Layer 8 of a small transformer language model trained on English Wikipedia (16 layers, counted from 0, width 64). Numbers have three digits each and are written without spaces.
A neuron's activation on a vector x is GELU(weights . x), where the dot is the dot product.

Input weights of the MLP neurons that the questions are about. A number n stands for (n - 500) times 0.0042.
n3: 530758629372421577381549517440397398496544526555552496685491483482399368339469531260564458509584670511504432520355317268513612491459439655328541358343517501327353485439370711465326405606559489
n32: 346426448639468517573481387510370479377581500409456448431584587409492583580673582486565779333516559453547331697431433366440633388345519569525423660377662491316619459598516578478251571488379563
n33: 372466644603456835534454550503568435519545483624460532628570512596575472594510406453497592609339581476503549635472422572743527341499520726452473421535585360372521546475282548461649415586541636
n41: 589508820411505902265467125314394390440536697553354548380340436340712635397460374621513353737462476401457528566534342649395572347331443409321417400451484527573641603491606506767334600634508385
n46: 447273668302494600519537437410564456461482484420370303464295568426604741567367583588573526574477414580551488316408492530554538496591431472416680653400752423605408534401619652527482606465450544
n48: 250617254505615511585404479457556434479522667502516398411559496449565624632684580541575528421599586255526408621534435572595400671502775588323488446517336400579480496355532437288486529631579635
n53: 676495580667367553467475389359487496498266560560605531521394577486489407580550562681637495448383427491436362711484164559573470325358556422542496590464508638452240434535405475405684642375528574
n98: 559489676449519536330760330417664565439315298364469670422439423321531399607654555378421573600545502516421558257788618611294468630647586398511668440444639532428588372648252652467490650625239563
n99: 475641426579443656431443477462480792396648604539297772698501301517479527893601491427279291364595481408460599292612355502651589594423549579499745538508863705546486603239594411382600423633635577
n117: 377549629507700790538375651582469521711439307596857343440502512513429378423535414541595557573488689568401513414505457566494402457613308635419489391410572423517484605402448353194592476582244520
n123: 656437493444376659532483480651476476573471554492542518394515500683652646607436621373485596550534519391650482574550335481640191392513657365424565424432393479725601426601506366504547616554150475
n129: 603492461517589488597655523543610382604568489365537550446273694369543662480557258518548356374507410511382481551417466464484322469574558532506450466433498595493474693482414459547418447437607627
n131: 612405464548649355557583607593608391628544509602502462539439505354500693526366458625430454507431490580405625495412423594471556523568312518549698352564416645426532519403505569380416527757433546
n141: 522394634323499441573571453371485589561366582423425419275516405617626619354454581441633556568492522595408531505560423544676591294282136579359371576585764469556444423537343388539463508492557580
n143: 579590479615439628603433548348561618683616538495622645411473645569321358480390533408534471640465513355476439473292438410623581324425367634344556573622599557367581469221516555153543562420547515
n144: 337530512446461500410484823554349571513616486398489479610489524421444419517443427572605406525573441441403494493577628317460506406622496491515526553456597371662307514548475681415623798659380263
n148: 402630401590403334620618384553402429541490590662622277358636264674601628629675422570346499699464528368455595707718542598669671715493621687369793605465519861470360518471484521296629561374455615
n152: 647457639424603573529419542493410430537447827595453519577503428390259495512491410510621602448426606312564539690424510539621532414578568622581430591513560605500390434671534489402624723494585444
n157: 578412586508455443583320080390569559693251468488466636505461589625681592396665533614637536855587277524355439498440446288734403543576496389507651595318607327549459273606292545497437564384608448
n159: 268486522488435490709442578503526410363602528735586388527488388597351485578560522410374362620669409421564618433405696652672517404550570412402716583444418588489401390516534331331409349572336625
n166: 532453732589610477709305514542482392610632642514617636574736506542523555392528255649473498636562450559521450445300455612353556721418494423459610551623452379451404350492585606625652488503451569
n169: 481571650516598500568381461601548415649530419416411648428564546516374490556541536445472499442220635311425455542748505410481511680480425536515677314354453440498649619272617607558577380631509276
n175: 675468417609537456694610642540888462667844577475374544700557852436455563326501426509402521339369415428408482575469551623464630449589490472563401528560473484613450402385442587608551512561347305
n176: 599585605526650500217438402562516103667561387539670502495524486476578410546737535355630639627142611478544543658956232515334349746541547577464623426338335419470564720183634576387610322853161323
n201: 469601632394495520479339436566518240523290339371506490354499317494384496427593545415415681666527515534476630582513360802587385750393652402268608484462469477486345638544469363541337460777625495
n202: 655427548545447391712342562444497572690433505519545740835647510399458573489464318529430584572391364086584322542654168707439587331443504333623478497353482577474383492451539337496245543553578454
n216: 609360429498387638423641440464337517632509489609577269654571744544462516472787627543502621551633506512499472604388716503558650284516425496550685554370573505407451341558629565439491649780443541
n220: 332381525401430583475484661386619402557355611509491538683386416386649515542437571522607495478432604428510619383799541261321340426667698567562316526591818455644464525510480400666360439416237494
n229: 562449517594201447510583575386448481480390562433443425480488428381651612463551521355576565481436573436457526655422341361388680340622414505324548391357458421507534452502397456561568402542533569
n239: 427371594531554371444432641545507455495666633638476505446453972390434658284584517429604726694494623361573564552364529555784573443460333635376471387515629463396703529660476494610588594491506495
n246: 333591333493462628784527517588387435595446589607595623367524505422604350537639406555509503316377525132594495595717442569668408606667623470532620695502531624494579389227627437414551446462608593
n254: 570549753522375465517384481535507307639719636441537579564466348550614469608565513571522605606566562454612502632555669464520454435491596574390402454507488734581494534479580300533681604635566628

Each question shows a token from some text and the vector x that enters the MLP there. A number n stands for (n - 500) times 0.0067.

"9": 537634310448665445450471644648550644398296229520361242546337362542635535422348688656347332577336632644574405366343594662388546406571519453481393742756483395254643430739736544462777473277623431
The neuron with the highest activation: n46

"over": 662874430309534341420429529682341605350384392338407450618342464721662490342336602711341392633352557477472282513386490553469521263727518512588358708525376457519558453665666590489765401515612538
The neuron with the highest activation: n144

"1": 588637378459713345285458606665478684434403280614329307671345334500641498373298700775333433533345500555583347445320660511426582447579541479465291801571378356256688447642789636473744395350646520
The neuron with the highest activation: n46

"ta": 493820497513589417439396454539422518249337149561451506636339433713584510315413580659377411599294591532510295475447562579342566308634687495616427461603338427255691537711697595466683369331609786
The neuron with the highest activation: n33

"utter": 734737428361615255454365507615329621466375375395549386568462438611637502401294666668382351584317520497446408370388597613488524217781597472608306658467325486404623609744546612606610236303615702
The most active neuron and its activation: n129, at about 0.61

"ep": 621721357323576351369398581705483561331418333393517535668435398713602563247456599584382380648444669473545256430459525755449489202688674406697396630555315367410527515699567354516677355340562611
The three highest activations, in order: n202, n123, n159

"s": 548702533421581272457338519673279624544431027392155424605415444531590606430530657608492498448445625538597432502309624477413634394610769476564323768509387299403639436739757657588447435327469499
The neuron with the highest activation: n32

" used": 547840438449647314380335472633411535453293196407509482651410384644652461447440748491298384620345644405552365578487548604500488315676743517541416640470248438474781445552725502493617354466562490
The most active neuron and its activation: n176, at about 4.9

".": 551826575546587338495315580598356734432471411334430378626371353585510385509472797508464435563314629596538543455445572574478627327561599460484378638530304434326569283554621522487658416294619626
The most active neuron and its activation: n143, at about 1.2

"hy": 629735412379465359414379498543448583483403283396497349643365338678582516474349631814477361492378590561495334362345639615576650267611626479712393490477374371320619411689634613637701240390657676
The neuron with the highest activation: n53

" its": 512853580470589435413444467631461617425553235408436445651448406660559574468444732560208358500433601490427346472418557586423498217500604488551434584522474462301740342595640420583783485435557505
The neuron with the highest activation: n99

"ara": 524664441492568347476488514649521613409321260503335441620429310545575574409433578500447363599335558630464317417268592698462528185767611514695403541537266489371647547663687543562688199259669722
The most active neuron and its activation: n229, at about 1

" between": 507833309450624259434344460649350544389518258570418436705474396560566499443507716570304418654338657530429440419366478546423485444683577570482488604593292489419688289623623475426697397466694655
The most active neuron and its activation: n148, at about 2.5

"va": 449785266436683414280405508723412587421330204539216424589465396685485554564327752629504440524256529569532323336328600536427617301670590395568450534664406364499643517634691691605654487318509590
The two highest activations, in order: n46, n144

" a": 596755543344634327436448556567365666276448252497465482661403232588644500478462789516301432508348634453437620363420543549444521288621705571561404640599425469344650348614624503552780410380471525
The three highest activations, in order: n98, n99, n220

" it": 549800409547606421488310638404447670352432325272441498645444376679586446453418661545270328448412609506446421386411591638538618293661618470568419695603365385326714368556777478564709459441535524
The neuron with the highest activation: n99

" his": 478726516412694489446450558695402579429469294430514353593437349582561524521423780600248399512331517412420382477390618655462496237494627582577342688472473461302715352652677403576810484363616513
The neuron with the highest activation: n254

" turn": 617793478349569315342290556657412611429502251346379425616424425750674531428480760543333377513478533380440253586364510655433542310774614485667395672551283378376585520546768596536510370325612643
The most active neuron and its activation: n202, at about 0.56

"|": 625724463380571385367405485747413707359439412545372325741447351494559545389413636622392486566324557675576447358325582545427433374587572489390313670628260592411633325748770533484782436291574513
The most active neuron and its activation: n152, at about 1.3

" director": 519779471404624348474308483600362690476304375460385386570460435661524565462270609626303306608248614553479483574430608685428477319702673599444249672485239477493666471623732659477658346359543623
The neuron with the highest activation: n148

"Personal": 542735457363618486557368404710403620496274400526480284693424455749457490526322697624284335428397538588407607557508578619425500254617554561495368572543395379270572442743659673470682491327695424
The two highest activations, in order: n152, n53

"ing": 611882426423548340466359510618386528397360300468482385583484387702714505411530696553221390633348615413453341548471584484466582326632700536508277636622346414362575393658649480501739347440586607
The neuron with the highest activation: n148

"ities": 545840629389535416413358476692360577475423225439362418530375322669550512344438582563229376542422654504532347484405552624497603333634774582520392569615252452361646446634651547494691264474668680
The three highest activations, in order: n201, n254, n33

" language": 516812599374575347524294531587476613472459232438382439584385391738537561433348594558233414506271627575467489520414555608483622232571612545562377555607227435323758482678599606405701378448577657
The neuron with the highest activation: n33

" The": 635724356477529305307463540650515647482562313439483326676414390490542500459433668615346331583381628620444509337358609569440487224609642608613327648475324461324674384467662528633852416359626486
The neuron with the highest activation: n175

" drug": 466809512343515259395340543633370548423327237468456420603450467718462537456306858576296409522421500571448399462508585688445563221648601541516346572591227458398642525660632594600680402435605611
The most active neuron and its activation: n201, at about 0.26

"en": 732742498470731296417370494639429547541203375328456557650440465608552589299330635659386403604439647497553300543377508626446473224681592442608411619498343489436546376714648465472681309470517657
The neuron with the highest activation: n202

"cel": 676840423376504391450350488694399628370342380399405397680512401674495553419487632609382384582309554475467207420444511648440544230605653492688342720467396474459679615686646501491589254267581650
The most active neuron and its activation: n202, at about 2.8

" stated": 620790453406667379547345560664361623515372333371485391637528359633643387372483675570242317522239625512506504488444643490534561327647600484474369790533250438397715364498641507527706343419560604
The most active neuron and its activation: n246, at about 3

" encounter": 459784381393671321457304536662437579456353186437286425612521477696508536415422759516270344535426617440461386569358533616461511369733593507504353725512260424504729460573683542485715417288688668
The most active neuron and its activation: n48, at about 1.7

"0": 606694338441594462442398552676480640371269318424453237609396344563661491342353631568321335634394703597467590486322631525464631398562492465406259717814498311402608491769696506502778360314630478
The neuron with the highest activation: n141

"ad": 587723246440508299429247554667497689353420358556391361587593403581488559580449760555550282528322604471526528547354544596352514240587644465520298662487433409506643399840741676518574336460524465
The neuron with the highest activation: n32

" |": 621731459448632408423336467687420612352494404547496403694469351549612480311367594622330388486344723586544367451270607569399521427640592460634269630552292613295734357550662540587651347114746597
The neuron with the highest activation: n166

"\n": 489601459454578393388414523574497756481474355448489287797384338631545522423365748471472535583440489487616451419291475559328707277628579429418361720635285513508447333579702577475566491443670658
The three highest activations, in order: n216, n46, n159

" Bro": 664766412273539300356440575690353613521470372424388279634270466484560539434415643525390244641405520671422393422244717566456517371715677394580463702604394418191544510631664597618722341403609610
The neuron with the highest activation: n46

" the": 550756519437591365407467562598456683455525294467449375669396421585541441444457744608257357584393608533415507470355576507445452191599641561519438574500338469452711308587635567573838428426509507
The three highest activations, in order: n144, n216, n254

" concern": 567795453420560290415252499598392639495447173371311453562483417634503513399436769595227289533403681468413464629428563612416577355732579554468355729625251374435633536685653579484677371395629616
The most active neuron and its activation: n169, at about 0.27

"urgeon": 600747453505579269426343543569319669526300321564430408529466465644552433412266705727308378519323516556454432456394563671410481273693638480560282557545165462526645562728586690601715369306646626
The most active neuron and its activation: n53, at about 1.5

" ": 583783449383480286396405608612394716412446169505485414663274367596582507304319771601412386529442575432486479427325581489424453508555645436548277676539341523214667520781635794625637269406556636
The neuron with the highest activation: n3

" No": 662758297452600289232447519620539621340513353546366419686399349611670571498292607462409342610371681604423357421340606573320509266650625596664465716416344411345660443624548544495768409386542646
The neuron with the highest activation: n229